Layer 3 of a small transformer language model trained on English Wikipedia (8 layers, counted from 0, width 64).
A neuron's activation on a vector x is SiLU(gate . x) times (in . x), where the dot is the dot product.

Input weights of the MLP neurons that the questions are about. A number n stands for (n - 500) times 0.0012.
n47 gate: 189,590,500,582,132,554,625,263,615,424,403,571,539,623,577,196,634,640,726,391,590,348,463,639,517,642,240,462,561,510,489,561,536,702,346,557,641,489,374,659,654,687,247,730,449,460,593,539,686,592,584,369,534,455,436,517,403,366,472,520,499,413,598,581
n51 gate: 549,579,539,693,686,537,481,219,595,623,567,335,521,134,614,356,468,578,502,405,655,156,462,673,713,749,579,518,405,681,765,529,689,478,602,648,680,709,491,853,203,743,433,357,538,644,681,718,428,579,521,689,514,745,578,339,420,334,718,545,654,394,437,447
n85 gate: 442,285,514,664,597,467,646,325,416,475,528,193,366,674,648,502,481,290,240,547,341,402,276,358,321,464,501,539,557,431,456,513,859,545,392,415,571,518,364,816,732,530,586,438,541,555,454,697,369,519,317,622,606,355,583,472,498,562,657,578,475,868,688,515
n93 gate: 737,309,347,335,379,416,458,651,456,440,488,375,612,512,437,618,393,374,348,575,577,676,613,346,457,456,732,545,694,442,291,494,821,470,573,636,519,705,256,650,629,535,569,301,542,656,852,638,303,408,248,183,737,402,363,519,520,604,392,682,312,550,576,737
n158 gate: 501,404,301,410,414,618,375,486,524,406,287,641,548,284,345,712,529,481,306,385,439,362,386,632,582,723,437,471,606,222,720,326,639,502,529,367,391,576,529,519,301,289,601,485,542,430,670,686,496,402,485,584,327,488,446,438,585,985,523,543,388,393,322,519
n47 in: 622,729,405,364,604,609,569,299,469,586,436,180,683,650,570,516,610,428,592,514,776,557,282,646,716,495,228,382,556,529,745,395,448,474,467,362,397,633,458,670,439,552,281,506,297,534,345,705,467,512,542,608,393,217,567,442,382,442,449,421,397,562,589,607
n51 in: 504,429,567,454,507,608,627,342,195,541,461,306,228,421,652,532,707,675,489,461,466,319,381,463,835,642,341,521,370,601,377,601,371,579,775,686,785,633,540,462,588,787,291,309,438,622,388,687,688,382,490,350,798,567,587,338,338,477,287,309,766,380,629,604
n85 in: 624,592,625,517,349,458,554,496,404,532,727,416,406,548,604,689,543,749,581,113,614,638,689,530,592,589,189,494,467,229,355,392,370,519,525,420,399,553,554,603,471,441,540,336,490,672,654,542,420,385,422,421,465,241,756,470,386,554,717,231,838,422,285,300
n93 in: 699,392,596,309,370,578,661,619,429,521,534,649,368,730,268,258,378,437,299,375,606,700,656,489,491,570,576,325,602,444,526,395,389,432,428,600,530,824,632,441,714,761,780,379,615,572,632,468,280,426,404,506,446,656,502,366,470,454,289,572,322,449,549,613
n158 in: 513,624,461,462,392,627,386,557,573,351,347,378,47,638,547,594,453,581,577,476,370,482,536,557,406,450,855,421,652,361,493,342,743,452,610,282,567,385,598,543,410,270,493,650,265,425,315,435,515,470,528,555,513,378,406,405,458,635,203,638,489,313,304,466

Each question shows a token from some text and the vector x that enters the MLP there. A number n stands for (n - 500) times 0.0069.

"The": 642,677,435,535,458,390,529,419,643,504,717,638,530,549,499,349,409,485,456,543,470,394,575,743,604,513,458,325,354,429,342,392,658,289,206,581,453,607,670,532,387,483,493,377,475,361,435,358,536,326,651,488,589,245,459,432,542,608,397,481,425,327,533,466
The two highest activations, in order: n158, n47

"son": 549,392,558,517,492,491,505,341,367,658,666,729,538,324,329,570,604,632,550,647,252,414,396,588,355,527,527,517,685,481,206,504,583,492,439,485,408,426,496,599,588,548,422,636,500,437,255,570,435,365,516,491,295,465,341,279,525,498,373,681,554,441,407,508
Which neuron fires most, and how strongly? n158, at about 0.54

"-": 508,669,470,441,501,726,594,532,497,451,622,649,452,570,571,442,544,406,589,653,416,671,421,521,385,405,376,499,247,398,408,541,693,484,375,694,351,686,544,398,157,686,487,520,550,362,510,501,543,235,560,350,492,477,521,689,644,476,500,546,423,367,572,517
Which neuron fires most, and how strongly? n85, at about 0.15

"H": 438,608,581,401,661,469,695,465,542,636,426,717,560,396,413,408,513,397,438,621,499,645,353,778,541,486,581,405,241,622,515,349,380,613,359,479,527,577,343,326,338,542,433,413,467,664,436,528,552,334,607,649,527,439,718,523,476,540,488,506,366,385,577,577
The two highest activations, in order: n85, n51

" (": 314,503,750,342,393,607,323,513,556,546,427,535,530,572,316,342,549,420,595,472,275,725,498,671,446,415,442,359,588,650,514,589,341,354,179,686,519,604,475,460,642,533,482,341,539,396,519,471,554,447,683,415,338,433,542,522,637,509,597,560,556,508,663,430
The three highest activations, in order: n158, n51, n85

",": 394,400,571,594,471,511,386,460,489,600,615,485,547,500,449,493,679,328,424,382,376,681,397,722,380,383,337,617,389,518,270,607,303,555,244,531,523,487,561,434,423,669,502,426,545,277,323,537,447,542,467,419,557,660,501,558,503,572,389,652,487,357,588,389
Which neuron fires most, and how strongly? n158, at about 0.43

"1": 337,734,311,488,293,542,397,429,443,490,640,501,621,434,232,527,515,588,447,433,468,733,561,631,356,536,602,606,595,327,640,259,372,609,359,627,613,525,388,326,465,395,546,716,505,491,397,409,469,383,600,600,506,459,530,506,431,341,496,465,534,238,614,430
Which neuron fires most, and how strongly? n51, at about 0.51

"8": 610,533,404,375,419,444,519,423,586,569,586,563,533,679,327,646,687,393,628,654,435,346,436,514,324,374,402,726,556,386,397,337,408,509,300,793,442,590,529,369,542,403,293,487,407,397,365,579,565,410,521,529,715,427,508,269,656,476,474,559,421,463,354,447
The neuron with the highest activation: n47

"\n": 503,468,624,446,419,750,705,513,546,347,552,573,648,630,221,490,677,481,618,533,167,612,354,603,452,443,548,563,416,430,481,563,499,399,340,626,438,724,596,635,458,432,311,330,570,390,529,577,541,371,595,497,408,440,482,545,629,404,489,464,541,676,601,431
The neuron with the highest activation: n47

" L": 417,502,657,396,481,619,684,479,598,591,633,687,627,519,529,424,477,784,544,687,404,565,479,685,402,426,573,371,385,621,322,447,633,457,315,469,457,599,456,409,403,668,456,450,558,729,319,415,561,504,566,616,424,484,700,601,521,502,481,377,412,432,505,479
Which neuron fires most, and how strongly? n158, at about 0.21

"s": 753,458,542,490,570,482,341,333,375,378,568,764,411,493,307,619,627,606,438,540,560,534,515,544,496,436,563,601,428,484,359,476,577,591,235,486,527,617,479,582,545,469,450,488,494,396,225,478,329,516,482,497,297,542,591,482,638,397,524,548,431,794,536,525
The neuron with the highest activation: n51

"der": 663,413,696,475,511,397,388,407,464,538,734,654,424,416,449,549,514,373,467,623,524,499,561,435,527,666,641,573,506,545,415,581,481,451,298,606,496,666,360,592,459,582,364,653,458,529,152,502,344,373,348,521,186,553,431,449,476,457,487,459,576,451,454,474
The three highest activations, in order: n158, n47, n85

"e": 630,476,578,441,585,548,495,302,508,438,660,797,525,532,389,575,563,437,351,511,353,403,488,529,435,534,505,622,683,426,204,667,410,436,315,435,286,543,497,565,716,686,434,645,578,461,308,408,442,690,392,536,471,411,519,473,557,327,466,614,456,527,409,536
The neuron with the highest activation: n51

".": 379,553,539,479,482,495,605,482,668,506,417,683,353,424,393,572,449,517,400,421,415,598,485,642,211,242,490,395,453,529,555,634,255,612,342,633,521,455,726,508,420,582,469,520,682,591,449,481,688,500,372,411,648,508,617,550,608,430,477,533,761,247,566,468
The neuron with the highest activation: n158

" sett": 459,318,505,467,561,630,463,584,799,685,733,558,497,498,506,504,670,469,563,398,555,312,388,550,233,413,485,543,506,700,320,455,446,471,390,628,637,475,437,615,634,434,585,521,426,568,470,426,432,402,721,399,633,276,669,481,186,426,577,380,422,522,586,480
The neuron with the highest activation: n85

" R": 379,449,542,419,523,701,575,465,656,526,438,686,684,460,333,522,390,702,520,648,488,510,501,663,574,312,630,494,307,607,310,381,666,466,414,453,425,551,412,419,580,557,587,369,469,732,266,605,504,374,510,600,414,531,636,610,429,506,659,437,586,534,473,513
The three highest activations, in order: n158, n47, n93

"Te": 356,435,261,539,574,488,581,336,670,606,445,761,344,325,412,518,470,478,581,405,437,631,338,573,334,530,544,524,406,305,214,357,603,455,405,494,421,659,437,472,590,598,598,593,537,592,459,648,424,349,506,541,434,453,572,523,542,247,607,326,395,584,671,551
The two highest activations, in order: n51, n93

"id": 665,443,735,457,728,548,456,408,273,518,622,572,359,597,365,634,398,513,527,590,448,434,489,543,541,744,533,597,420,579,487,362,326,464,229,524,451,775,517,787,541,663,542,667,464,434,399,368,483,565,413,448,203,359,484,455,537,568,524,465,476,509,326,574
The neuron with the highest activation: n85

"rough": 695,477,469,643,249,391,477,453,281,750,606,549,346,424,463,526,574,331,616,456,401,500,411,624,506,440,553,564,458,389,436,515,529,491,317,513,370,701,420,727,668,496,483,495,347,519,344,626,429,448,540,344,202,489,399,454,473,529,638,382,545,386,556,298
Which neuron fires most, and how strongly? n85, at about 1.6

"is": 520,529,752,451,525,525,457,238,401,463,654,540,522,285,195,556,393,459,596,565,364,510,403,682,383,657,414,618,590,458,419,707,516,489,379,460,528,657,488,634,636,642,475,575,315,326,378,432,488,516,354,420,297,507,556,367,624,629,304,419,578,594,451,531
Which neuron fires most, and how strongly? n47, at about 0.12

" Mar": 326,546,658,339,646,590,444,381,599,612,438,600,560,521,643,432,462,556,616,538,290,344,491,422,466,563,541,403,476,402,307,225,559,627,312,570,547,674,541,504,490,534,497,580,473,696,312,736,421,601,619,595,434,414,560,696,559,511,590,297,429,523,559,387
Which neuron fires most, and how strongly? n47, at about 0.52

" were": 707,607,590,566,462,756,365,524,539,458,603,576,313,590,584,513,536,392,498,630,602,390,452,720,577,486,551,534,479,635,341,377,639,469,262,447,408,304,648,632,527,458,374,447,535,275,430,442,566,451,580,437,487,259,620,426,351,544,434,459,501,657,523,609
The neuron with the highest activation: n47